Layer 3 of a small transformer language model trained on English Wikipedia (9 layers, counted from 0, width 64).
A neuron adds its activation times its output weights to the MLP's output. To switch it off is to set its activation to zero at one token and run the rest of the model.

Output weights of the MLP neurons that the questions are about. A number n stands for n times 0.0009.
n1: 150 -2 186 -182 -86 27 -91 26 -70 -92 72 299 99 140 57 -43 -75 30 19 138 -220 -40 -142 29 195 -128 -33 -56 -49 96 -210 127 35 -43 49 -121 314 69 -34 78 335 -119 11 -117 -23 7 67 71 -99 -206 -231 147 149 -63 222 120 152 80 15 21 261 72 -217 -54
n20: -46 -66 -192 -28 -32 188 -90 143 -141 -6 -170 -11 -253 111 -11 -94 -96 -105 -27 33 173 84 70 -71 12 -219 -17 39 174 -15 6 86 -60 51 -72 -206 -97 -101 98 -9 26 62 163 2 -76 -77 -10 102 4 28 -120 122 -48 78 -54 -61 -36 30 58 -34 -116 145 67 -245
n21: 131 193 -91 -33 44 10 -46 47 56 -71 40 189 15 84 258 62 -62 -5 -67 146 -40 23 -71 -83 119 2 -21 -43 61 62 -62 3 -6 -63 -6 -133 -101 22 -20 11 -149 59 -111 179 94 -1 -2 196 41 -132 -148 -261 1 13 74 0 -61 -64 -53 -129 28 -57 -93 135
n34: 131 100 -68 125 -122 -126 -84 -107 110 -32 11 -29 -14 39 -50 -73 73 4 76 48 40 -22 -171 47 4 48 -80 123 96 56 -12 -60 -107 -208 -159 -42 52 35 59 8 95 102 53 48 -44 28 -20 144 -151 -138 -117 -77 -70 102 -66 53 -46 -80 -18 -288 -226 -106 104 -16
n55: -88 -89 79 -91 69 -36 -71 116 -139 -88 -46 89 14 -13 -66 -80 126 -152 -18 -62 90 128 -7 -108 130 107 47 -232 -20 94 77 -90 60 -156 -46 -196 -151 137 -169 9 -7 58 -125 82 -28 110 -49 -84 -8 151 -11 -4 95 -61 -3 99 -50 -17 52 -84 -71 -52 -9 -136
n61: 42 278 -109 53 38 114 -36 -104 -39 34 230 -116 -473 -59 38 207 -70 27 -3 57 -68 66 -40 109 -89 -216 -81 59 -165 231 98 138 63 -181 -18 16 19 -115 110 219 181 82 -41 164 40 206 54 0 -20 -125 -95 -156 -116 -90 -63 147 -49 178 -149 -6 -11 -5 -100 5
n85: -71 191 9 40 -39 -104 -34 31 -80 58 131 -82 -324 -76 20 -88 -90 47 -88 15 -60 -9 -20 287 -54 -54 -107 -33 -87 58 -147 -25 -108 6 -136 61 -69 -2 7 81 84 15 -69 -59 116 87 97 -11 -130 148 -4 48 -77 -23 116 -18 56 73 41 -96 -90 28 75 -63
n139: -27 102 48 -33 -122 104 22 -97 85 17 151 -49 -77 98 -6 101 -199 -22 111 -117 37 -86 -28 16 0 -35 134 43 68 3 -160 -59 54 -86 -45 117 18 -82 -117 -179 -47 -22 71 49 -71 130 86 42 21 67 263 -84 -74 7 -68 61 -154 25 67 -106 48 -92 -36 27
n144: -60 -9 76 5 -31 -64 -110 -53 220 30 258 -60 47 -59 44 -86 64 -176 15 93 135 46 106 -66 -138 -112 96 -118 129 125 80 -105 -71 -12 78 -160 53 135 -104 52 101 -6 15 118 -6 -44 88 -192 117 34 -72 37 153 2 -28 -44 153 9 23 -28 -13 -112 -117 -4
n173: -64 -2 151 52 32 33 -9 22 83 19 -168 96 -169 63 10 170 50 67 -5 9 -53 -165 -274 -133 44 108 -245 -81 -110 40 119 50 -1 68 144 206 88 128 54 74 229 114 273 -34 55 -53 27 80 -191 -337 26 169 83 -4 105 61 94 -4 103 -16 -56 -31 -25 137
n186: -19 235 -24 -32 121 3 48 79 -263 -34 -27 30 -168 84 -47 -15 -24 166 5 -32 -30 -59 255 -57 -55 59 -4 -34 105 -7 102 76 -33 31 134 -60 90 14 174 -92 78 -4 -203 12 181 -81 0 12 -17 66 79 70 76 31 20 49 -4 -64 73 -28 68 -91 18 -43
n199: -136 109 253 10 -75 -108 17 -60 -37 10 128 -119 -43 102 -63 149 90 26 -122 -20 -26 -8 116 -82 -21 -57 -73 -68 110 -24 74 -72 83 99 25 -109 -109 3 -2 -29 10 -38 75 30 -112 -25 66 -23 -152 155 93 41 5 169 -12 -23 110 159 -94 -56 -151 -14 76 18
n233: 53 121 108 21 -120 -31 119 -38 -59 81 -51 87 137 -135 -67 -129 64 16 84 65 23 65 -16 -100 76 -133 -313 59 -29 -51 72 17 -35 140 -3 8 -78 -159 -9 25 137 153 13 105 4 219 44 151 -44 62 60 -41 -182 68 1 -32 145 41 52 -152 25 -126 -164 -39
n251: -43 -47 -9 -183 -55 -144 7 79 -133 -76 -90 105 -26 154 62 64 115 135 -228 37 -106 -1 106 -59 -135 -40 -55 -39 14 4 -155 -104 183 -87 117 85 41 157 4 66 50 -117 -99 0 -53 45 -139 22 -53 118 -37 135 129 -95 116 26 123 8 -5 207 135 -11 15 142
n252: 7 178 -166 52 5 75 64 -17 35 60 -38 140 -164 263 55 135 66 44 -65 9 -65 -23 73 -157 34 102 38 2 -255 172 -226 7 -139 29 -121 -15 24 -20 91 138 -24 -23 6 -57 124 41 94 54 -105 -37 -38 -16 -154 12 57 -141 96 -33 23 34 -13 -23 34 -9
n255: 6 132 33 -88 24 -9 -40 35 -42 -201 123 -49 -150 -112 -98 -45 29 138 2 23 -181 42 225 -18 60 -30 -35 -94 147 2 29 -63 79 -87 -22 -4 -40 -125 18 -49 36 122 -205 -100 30 72 -75 54 8 129 -189 20 -37 -63 -41 -40 -98 22 41 -98 78 -89 -37 32

Each question names a token from some text and the token that comes next. It shows the activations a of the neurons there, in the order above. A number n stands for n times 0.022.

Then comes g, the gradient of the next token's log-probability with respect to the MLP's output, scaled to length 1. A neuron's effect is roughly proportional to its activation times (output weights . g). A number n stands for n times 0.00096.

"7", then " |\n"
a: 0 0 3 129 0 0 0 -4 -7 42 -5 0 0 0 90 82
g: 131 7 -52 93 -201 21 192 -25 -85 126 88 -184 -72 -90 -77 -90 -26 115 -79 -29 -159 -85 -125 -160 -28 193 -201 -82 -57 -71 -154 -70 -423 -28 -42 -130 28 96 -90 -36 91 -147 50 -139 90 -67 -183 -41 122 91 -274 -220 356 -2 74 -49 192 127 -22 29 -103 -60 46 -33
Which neuron, switched off, lowers the next token's probability most? n34

" was", then " "
a: 254 0 0 0 283 53 79 0 -8 128 -5 4 0 0 153 -4
g: 240 95 132 273 77 57 -84 66 -134 -188 -152 208 7 -78 -57 -103 20 -110 -153 -192 -181 84 -77 -130 66 -131 0 87 269 41 165 -35 314 -17 133 -100 -16 269 53 -40 -167 73 -44 5 195 114 -26 -266 85 42 94 -22 -155 -97 -80 -18 -40 -21 29 71 -108 209 -117 -53
Which neuron, switched off, lowers the next token's probability most? n55

"ct", then "ur"
a: 0 0 0 -3 0 0 -2 0 0 -1 0 -4 277 68 32 -7
g: 55 47 172 -80 -209 -22 -6 -6 256 265 -132 -118 180 53 -112 -20 -19 42 263 -65 -239 -389 135 -9 -192 -88 -111 133 -222 39 131 -79 88 -66 -150 -208 17 122 144 -82 -43 91 76 120 -89 -5 113 -47 64 22 -47 -130 67 -47 67 -246 -80 97 -90 -34 -82 -57 -57 -162
Which neuron, switched off, lowers the next token's probability most? n233

",", then " \""
a: 106 73 50 0 20 312 -7 0 245 415 0 134 -1 0 -7 103
g: -114 -33 -171 117 149 191 136 -27 -107 66 38 82 -113 -150 -50 68 75 -73 95 -13 349 93 7 -102 -58 -74 17 220 115 208 59 34 251 -181 152 -34 99 -249 -88 -78 -133 230 -104 -168 1 -134 84 -114 -255 9 95 176 -183 -129 189 69 39 69 -20 129 14 -164 41 -49
Which neuron, switched off, raises the next token's probability most? n1

"ographics", then "==\n"
a: 0 22 0 205 8 -3 259 -7 -7 25 167 0 65 10 62 0
g: 45 5 182 -226 -192 45 -90 240 120 -70 13 -142 83 151 123 -81 -240 23 88 55 30 -26 -147 233 -233 -100 73 -4 -285 -152 -11 57 -122 42 -152 21 -33 230 46 109 -79 -218 -229 79 -57 187 161 36 -43 128 -60 -146 58 -41 179 -151 -65 176 -139 -92 44 -54 -123 -86
Which neuron, switched off, lowers the next token's probability most? n85

" \"", then "J"
a: -1 32 214 188 -6 149 -2 -2 119 0 -2 -6 0 -4 0 -8
g: 67 -150 -49 -79 105 0 -84 9 -140 -49 -95 -377 -22 60 -116 131 11 -14 231 -210 136 -23 114 4 -54 -61 41 147 -127 54 -37 165 11 13 -186 -11 272 125 -140 -66 138 46 10 -67 -47 27 11 4 113 175 -5 -104 -86 162 -6 373 231 -160 -103 254 -36 -183 -99 -115
Which neuron, switched off, lowers the next token's probability most? n61

" of", then " Pun"
a: 0 73 -7 0 0 324 71 -6 -7 11 2 24 0 0 147 -5
g: -73 -150 -165 -291 -93 23 234 46 219 14 132 -64 49 -80 -258 263 34 -247 17 90 -64 -67 207 -8 -51 -52 -22 31 149 35 56 -46 224 32 31 -1 8 86 -116 -56 186 -3 172 28 -181 104 -20 116 48 150 15 -242 152 -204 8 -63 -220 71 -120 -220 164 85 -74 -8
Which neuron, switched off, raises the next token's probability most? n252

" •", then " Member"
a: 0 127 0 43 0 0 0 -2 0 139 0 0 0 150 -1 72
g: -10 -23 135 -31 -64 134 8 5 -268 -189 144 52 -83 -246 34 -29 34 23 57 56 -100 22 58 113 105 82 150 168 8 1 -290 13 -33 9 -29 -254 -5 -104 -239 53 38 121 -176 44 -140 84 140 81 35 262 -286 -172 125 -154 262 42 9 -12 170 -43 55 137 257 73
Which two neurons, each switched off alone, lower its probability most, in order? n255, n251

"0", then "7"
a: 0 0 123 184 -7 -3 0 0 213 148 -6 155 -4 0 46 0
g: -139 -171 183 0 126 -23 137 -137 366 -30 59 38 9 -75 -69 -29 146 -118 -98 -156 70 17 92 301 -96 -140 -213 -15 42 136 72 -88 106 2 -167 149 291 132 -93 -147 185 -142 98 247 -29 -130 2 114 79 -131 126 51 6 29 -2 54 31 194 151 1 85 -96 -152 -143
Which neuron, switched off, lowers the next token's probability most? n144

" in", then " the"
a: -6 258 136 0 0 381 15 -5 68 -7 0 -7 0 0 8 0
g: 94 115 -3 -27 98 -70 -5 129 30 -18 -101 -329 -21 87 -19 -176 72 -24 305 146 61 -194 -33 172 50 34 98 -16 -169 -137 48 -163 -159 10 -240 22 -151 -68 149 62 -72 -192 131 -3 1 -35 -34 200 -51 -130 66 -86 148 -56 -47 -374 -209 40 -89 -259 -26 -124 -124 44
Which neuron, switched off, raises the next token's probability most? n61

"\"", then " for"
a: 0 -1 0 1 7 352 10 -8 -5 0 0 0 -5 -4 0 268
g: 171 -62 85 24 -93 35 -74 0 10 -180 -83 123 9 -5 72 -111 38 170 -316 114 -37 16 -274 148 136 -44 162 -5 127 -178 -378 -27 -73 -203 -5 29 -97 -288 -67 129 -7 53 -78 -24 178 64 246 156 -35 -52 -168 48 45 -79 6 5 -35 -157 14 52 131 -87 254 156
Which neuron, switched off, lowers the next token's probability most? n255

".", then " Population"
a: -2 1 -1 -2 279 109 40 0 298 391 0 -7 -7 -1 0 230
g: 100 -43 107 71 -68 9 -163 97 22 -145 357 -49 -135 37 -21 -245 -218 -285 32 -93 -4 16 50 -66 -266 32 5 184 71 -78 25 -79 149 22 219 72 2 -125 95 -47 -41 -33 66 51 -157 -136 -52 -75 275 225 -36 -325 44 -102 97 -138 54 -115 -29 104 -110 159 -74 -82
Which neuron, switched off, lowers the next token's probability most? n144

" of", then " different"
a: 0 8 14 0 0 279 50 -1 -2 85 -4 -6 0 -3 121 90
g: 20 41 -69 -86 -62 -58 -132 -34 230 317 97 -210 -66 157 175 58 27 131 165 316 190 -85 190 140 -122 91 -53 100 94 81 258 -121 6 16 23 -73 -38 -196 -104 46 -54 -52 77 171 36 61 100 -145 -102 83 95 1 32 157 216 -39 -147 13 -208 -120 -168 48 182 -135
Which neuron, switched off, lowers the next token's probability most? n61

" \"", then "V"
a: -1 -2 154 146 0 3 0 -8 -7 0 -4 -7 0 -3 0 47
g: 103 2 0 206 185 -59 -150 -133 168 102 -44 -5 102 -6 -72 145 256 54 -109 84 139 -17 -98 -38 -18 -135 22 42 97 250 156 -84 119 -6 -277 27 273 -70 -69 122 -64 146 259 143 -46 147 -56 196 97 35 -5 -232 -102 147 -8 -54 -281 -116 -85 33 13 -126 -61 215
Which two neurons, each switched off alone, lower its probability most, in order? n34, n21

" the", then " sing"
a: 0 -4 104 0 -4 0 185 0 -5 326 -3 32 0 116 130 -1
g: -94 17 -273 27 -50 -147 -123 -90 82 -222 74 -193 -15 71 49 -276 55 138 -19 -79 102 -201 -71 -7 80 306 10 78 -48 -35 -16 80 -54 47 -122 191 -129 -195 -85 49 -1 -125 70 47 165 158 -132 -172 -97 -238 156 73 231 3 151 -53 -64 86 16 -234 -104 -112 -238 76
Which neuron, switched off, lowers the next token's probability most? n173

"X", then "X"
a: 0 0 -6 -6 -8 -8 0 0 0 0 -6 0 -1 0 0 154
g: -22 -270 -60 -30 73 56 -290 -34 160 -11 -77 -99 357 19 -107 37 213 24 -94 91 91 -237 42 17 137 -173 -166 164 -3 78 173 -134 -21 -87 75 -60 -81 74 -165 77 48 -25 107 297 -201 -191 6 -237 -159 132 145 97 46 45 21 105 -61 40 20 207 94 24 34 2
Which neuron, switched off, raises the next token's probability most? n255

"1", then "9"
a: 0 0 0 28 0 0 0 258 0 0 0 0 0 32 0 0
g: 147 68 -81 11 -76 139 44 14 -113 -141 -89 -68 -7 186 -232 -158 -158 -200 301 -142 -75 -42 62 -132 91 -26 227 35 -153 -3 -91 -1 95 59 -141 118 -168 -49 -131 74 -108 -91 72 185 -121 -232 -209 -10 -24 -96 80 -174 265 98 -259 -153 44 -28 -32 -138 -78 -61 -203 -85
Which neuron, switched off, lowers the next token's probability most? n139

" artist", then " when"
a: 0 6 0 123 73 0 259 58 -7 0 -8 0 0 0 136 0
g: -68 -71 166 -67 82 -163 -143 67 -32 -77 -16 122 216 -44 24 -100 102 210 -60 112 -275 -76 -137 19 52 214 -43 133 41 16 -41 27 -75 -195 -152 -211 -61 -239 12 -132 144 -114 -33 -27 66 134 127 276 -47 -228 -157 121 201 -140 91 95 -158 201 148 -87 224 15 -13 75
Which neuron, switched off, raises the next token's probability most? n252

"Y", then "ou"
a: -7 0 130 0 0 -7 0 0 0 0 0 38 0 17 -7 154
g: -88 -23 -119 -130 104 91 45 89 -236 6 -10 3 -20 53 188 88 -123 353 -164 -387 -58 42 20 19 151 12 -97 119 88 191 45 38 248 237 154 -67 -78 85 -105 56 -94 69 -45 -73 154 -19 13 -175 -228 82 -59 -128 61 -111 267 -18 162 47 -60 -26 175 -23 -125 52
Which two neurons, each switched off alone, lower its probability most, in order? n21, n255

"le", then " In"
a: 0 -1 -1 -7 -6 0 0 -8 0 -2 22 0 -5 -7 0 174
g: 199 147 42 -95 107 42 12 83 -215 -130 -32 12 -47 -84 18 65 96 13 -141 98 128 4 -38 72 -32 44 0 -214 427 16 -51 -102 205 48 260 -225 263 -65 -122 -73 71 80 -49 -34 75 -121 94 -23 2 -86 -332 -99 -68 22 88 178 -70 27 193 71 -65 -262 -18 -123
Which neuron, switched off, lowers the next token's probability most? n255

" actress", then "es"
a: -2 133 0 129 151 174 203 -7 55 0 79 0 0 -2 149 0
g: -145 -12 6 9 -96 -116 17 -170 150 71 -32 207 -70 82 213 -180 -91 95 200 -111 -52 87 -64 -256 -153 86 -116 118 -110 -107 -82 -271 -42 200 168 -105 -201 55 111 -150 -67 -26 140 247 -103 36 8 130 -136 142 78 41 -93 238 84 -187 123 31 -104 -173 -123 -22 141 139
Which neuron, switched off, raises the next token's probability most? n61

" is", then " in"
a: 250 0 56 0 170 148 158 0 -7 -7 -8 110 0 0 210 0
g: -45 58 106 78 2 -153 12 -67 -170 65 -19 80 -55 -115 -140 256 48 198 -296 -7 -275 96 -52 5 65 269 -109 -49 5 -38 -81 193 -34 105 -71 38 48 -227 -12 -25 87 -122 100 -296 218 19 43 7 108 -168 -39 80 69 125 173 8 -132 100 191 -17 124 -322 -108 63
Which neuron, switched off, raises the next token's probability most? n55

" sound", then "s"
a: 0 21 0 110 117 34 119 0 0 0 23 -2 -4 0 -5 -6
g: -102 34 72 -23 -43 21 179 -118 -201 292 6 -314 -26 75 -47 -10 -210 159 98 108 -167 163 117 -128 -49 177 -60 65 13 -30 -38 118 121 127 303 -127 -49 184 193 -112 -113 -39 37 79 -25 14 22 7 -201 187 25 30 -182 9 -142 -24 2 -132 -24 -10 -314 125 157 132
Which neuron, switched off, raises the next token's probability most? n55

"-T", then "wo"
a: 0 0 0 -6 0 -2 0 -6 0 0 0 -3 64 0 0 215
g: 68 70 10 -206 223 85 -32 216 -170 72 -157 -141 -176 171 -57 -98 189 67 -64 -10 -200 -84 -157 52 157 12 -86 23 105 32 117 -179 31 57 208 -155 -106 -194 -138 -52 -3 22 -229 16 82 61 105 -77 -79 -144 -45 -31 134 -36 75 38 81 -31 -261 37 439 -2 57 -122
Which neuron, switched off, lowers the next token's probability most? n255

" of", then " Missouri"
a: 0 37 12 -7 0 249 -2 -7 -4 0 -3 -6 0 0 -7 151
g: -16 -114 116 27 -204 -45 -20 -211 137 -27 -10 101 77 218 -255 -185 -132 177 -54 135 -107 -176 -254 -45 49 -135 -82 -29 -83 -11 -248 -234 -112 102 -41 116 29 81 -4 -42 93 4 41 192 -250 33 309 146 74 121 -202 -96 -36 17 -60 -78 89 -58 26 82 193 6 198 -66
Which neuron, switched off, raises the next token's probability most? n61

" is", then " a"
a: 300 0 14 -2 194 74 212 0 -8 25 -4 90 0 -1 273 0
g: 102 39 104 105 -118 108 95 96 -330 6 -37 -5 116 -43 -229 -82 20 48 -19 -59 -49 101 -198 -247 -135 -65 138 -56 -49 -211 55 -46 51 -82 205 -96 -50 182 86 42 12 -58 -128 -188 -163 -44 -131 -99 161 31 117 -70 137 -333 -33 296 -86 74 -258 129 59 117 -99 -60
Which neuron, switched off, raises the next token's probability most? n252

" sh", then "ares"
a: -4 371 0 173 0 72 -1 0 2 0 0 -3 98 0 0 93
g: -296 98 -51 215 -101 186 191 -123 -81 72 -1 135 -111 50 39 -74 -32 -135 -121 5 188 -184 -196 128 107 35 -71 90 -201 -80 -63 -53 132 164 37 -143 -183 -55 13 47 201 55 217 -105 -34 96 69 146 -79 236 99 154 -44 -201 83 -95 -130 96 201 2 -110 168 170 145
Which neuron, switched off, lowers the next token's probability most? n20

"as", then " and"
a: 0 0 -6 0 -2 0 0 11 0 0 160 59 -2 -5 -8 -6
g: -6 41 152 7 7 -1 101 221 -220 -105 145 -38 2 57 237 207 117 60 -235 223 -86 172 -4 -50 -39 213 18 82 235 -216 31 288 -325 57 -33 21 110 26 -39 84 24 -99 9 -263 22 171 84 -92 -45 -94 17 -94 217 66 43 3 49 224 78 64 -9 -143 -39 -2
Which neuron, switched off, lowers the next token's probability most? n186

" a", then " teaching"
a: 0 -6 214 0 -5 -5 269 -1 0 146 0 22 0 -5 86 -1
g: 183 128 96 -61 -84 6 134 -20 -122 -204 54 -67 -43 -18 21 -74 -79 42 -4 -67 -3 44 -30 184 5 125 154 159 -146 -136 -74 151 -154 11 110 289 54 -76 257 59 116 49 289 95 -10 -9 63 114 149 97 -48 -310 153 155 174 -46 -42 254 -30 201 37 -164 -130 238
Which neuron, switched off, lowers the next token's probability most? n85

"ak", then " El"
a: 0 0 0 0 0 0 0 -4 0 0 187 157 -5 0 -8 68
g: 85 25 -119 -41 60 96 108 105 -324 -68 -38 -104 -13 56 -97 150 35 -127 -197 -140 69 196 -188 92 -16 74 30 -15 381 -71 74 113 -37 -163 155 88 111 -136 54 -50 96 264 15 6 140 -71 -95 -218 164 -126 -15 -21 -74 -133 68 18 -61 18 50 86 4 -349 -115 -232
Which neuron, switched off, lowers the next token's probability most? n186

" East", then " S"
a: 0 0 0 0 0 -1 0 -4 0 0 60 68 0 89 -1 9
g: -107 284 60 83 -104 42 179 71 -113 -85 -102 -61 -17 -264 -16 -205 -92 -57 134 29 -32 92 -63 10 -46 22 121 -148 257 -131 151 -1 248 101 217 53 -60 -54 118 -128 -81 391 223 -19 9 -162 29 -189 -30 4 57 100 -126 125 -103 19 -122 -7 -32 -58 -281 78 -71 4
Which neuron, switched off, raises the next token's probability most? n251

" district", then ","
a: 0 0 0 0 -4 -1 -8 210 81 -1 254 0 0 -2 -8 3
g: -140 -50 176 -61 51 -106 57 110 36 -75 -111 -73 87 30 -43 72 -66 55 -224 -10 76 80 -9 63 72 185 -149 107 -270 -25 178 303 -381 -6 -186 62 105 -4 148 116 10 -266 -86 26 97 31 99 -11 -15 4 112 147 -64 -116 313 -93 204 66 0 -21 203 -92 -11 176
Which neuron, switched off, lowers the next token's probability most? n186

"\",", then " featuring"
a: 58 0 0 -4 -7 388 -3 6 43 79 0 -5 -5 0 -4 188
g: -112 -51 260 -158 -364 -55 -81 78 111 -112 44 -202 12 189 -219 -59 81 6 90 -49 -47 -45 8 84 3 -142 170 41 -117 116 -158 199 1 85 -230 -20 174 82 -208 -10 116 -81 157 -18 -230 20 -250 -121 23 14 153 -75 73 -1 113 35 119 65 -155 -48 250 39 -164 -33
Which neuron, switched off, lowers the next token's probability most? n1

"d", then "as"
a: 0 0 0 0 0 0 0 0 0 0 80 0 0 -7 0 35
g: 74 -50 104 65 -57 98 80 37 114 135 26 128 26 -104 395 -21 -166 -162 298 -189 23 -61 113 -18 332 -60 181 61 -1 224 15 -47 50 181 -246 299 -54 8 84 -63 -53 -37 89 17 -106 -7 93 -111 55 118 45 -159 29 167 79 -125 17 -34 -15 31 -251 103 91 58
Which neuron, switched off, raises the next token's probability most? n186

" different", then " religious"
a: 0 -3 0 40 -4 0 125 0 0 31 -1 0 21 0 115 -5
g: 162 69 -140 -192 -206 86 -82 39 -1 -17 26 37 -148 -158 148 -360 117 185 -23 12 167 -26 16 75 32 -17 -13 223 172 -147 184 52 -132 -86 79 36 42 -66 106 -179 -57 114 -106 156 135 -55 294 89 -13 87 -111 -207 64 51 -16 -143 -82 -38 65 20 255 -245 -13 197
Which neuron, switched off, raises the next token's probability most? n252

" o", then "g"
a: -2 146 195 301 0 62 0 -1 0 0 0 0 -2 0 0 0
g: -118 13 -144 -53 85 -38 -194 118 145 70 246 -78 -9 -86 72 -72 -22 91 252 72 127 168 -31 203 -140 127 -69 -127 -172 -77 234 -10 -300 -59 141 -177 -33 40 251 -224 67 -166 106 90 -132 -48 2 218 -3 -123 -90 -117 -1 -9 -34 -202 85 -57 190 111 -4 208 30 -61
Which neuron, switched off, lowers the next token's probability most? n34

",", then " P"
a: 61 76 -2 -8 -4 274 0 0 86 128 0 88 113 0 0 151
g: -243 -81 -160 76 161 115 128 30 194 90 -95 215 123 -62 -35 -31 47 146 -12 240 24 134 32 120 56 53 -103 -81 23 -131 185 287 117 -79 22 313 -120 106 30 -66 -74 255 -56 63 89 57 58 38 -129 50 19 97 78 161 -115 -195 -47 -155 23 100 -143 263 -235 10
Which neuron, switched off, raises the next token's probability most? n61

".", then "8"
a: 0 -6 -6 -1 55 0 0 87 201 257 -5 -7 71 0 0 299
g: -179 102 10 -209 8 7 86 -157 117 167 -158 1 -19 126 -78 -71 204 -211 22 -37 131 143 -43 124 61 -95 -111 -38 -130 -17 154 358 150 126 -251 260 146 -117 -135 187 266 83 -153 101 -12 15 -148 33 -36 19 63 88 46 96 -104 153 -65 -62 -58 121 210 -85 -81 26
Which neuron, switched off, lowers the next token's probability most? n173

" Count", then "ess"
a: 0 0 0 0 0 0 18 12 -4 -5 20 -6 0 -1 86 -4
g: 77 -108 22 6 -188 9 -141 -10 139 2 2 176 -22 155 267 -34 -114 144 -45 -206 160 102 163 -40 -191 -64 165 189 132 132 -105 23 -33 -138 -61 47 -52 209 134 -176 -135 148 263 166 33 13 -206 18 -163 309 113 -168 -15 173 92 -71 41 6 156 -6 -113 29 46 145
Which neuron, switched off, lowers the next token's probability most? n252

" Nick", then "ol"
a: 0 0 0 0 -1 0 0 196 0 0 156 125 60 -4 48 8
g: 289 152 20 73 32 -89 -127 49 102 228 111 -65 -140 -31 74 -173 -100 -85 207 184 -50 -222 -72 -72 49 -225 -99 26 -6 86 107 -195 155 120 -61 -199 -81 -26 -16 -160 28 -99 199 -291 65 100 -99 -109 -30 54 137 -117 144 163 -310 -182 -26 -43 117 117 -13 60 19 30
Which neuron, switched off, lowers the next token's probability most? n139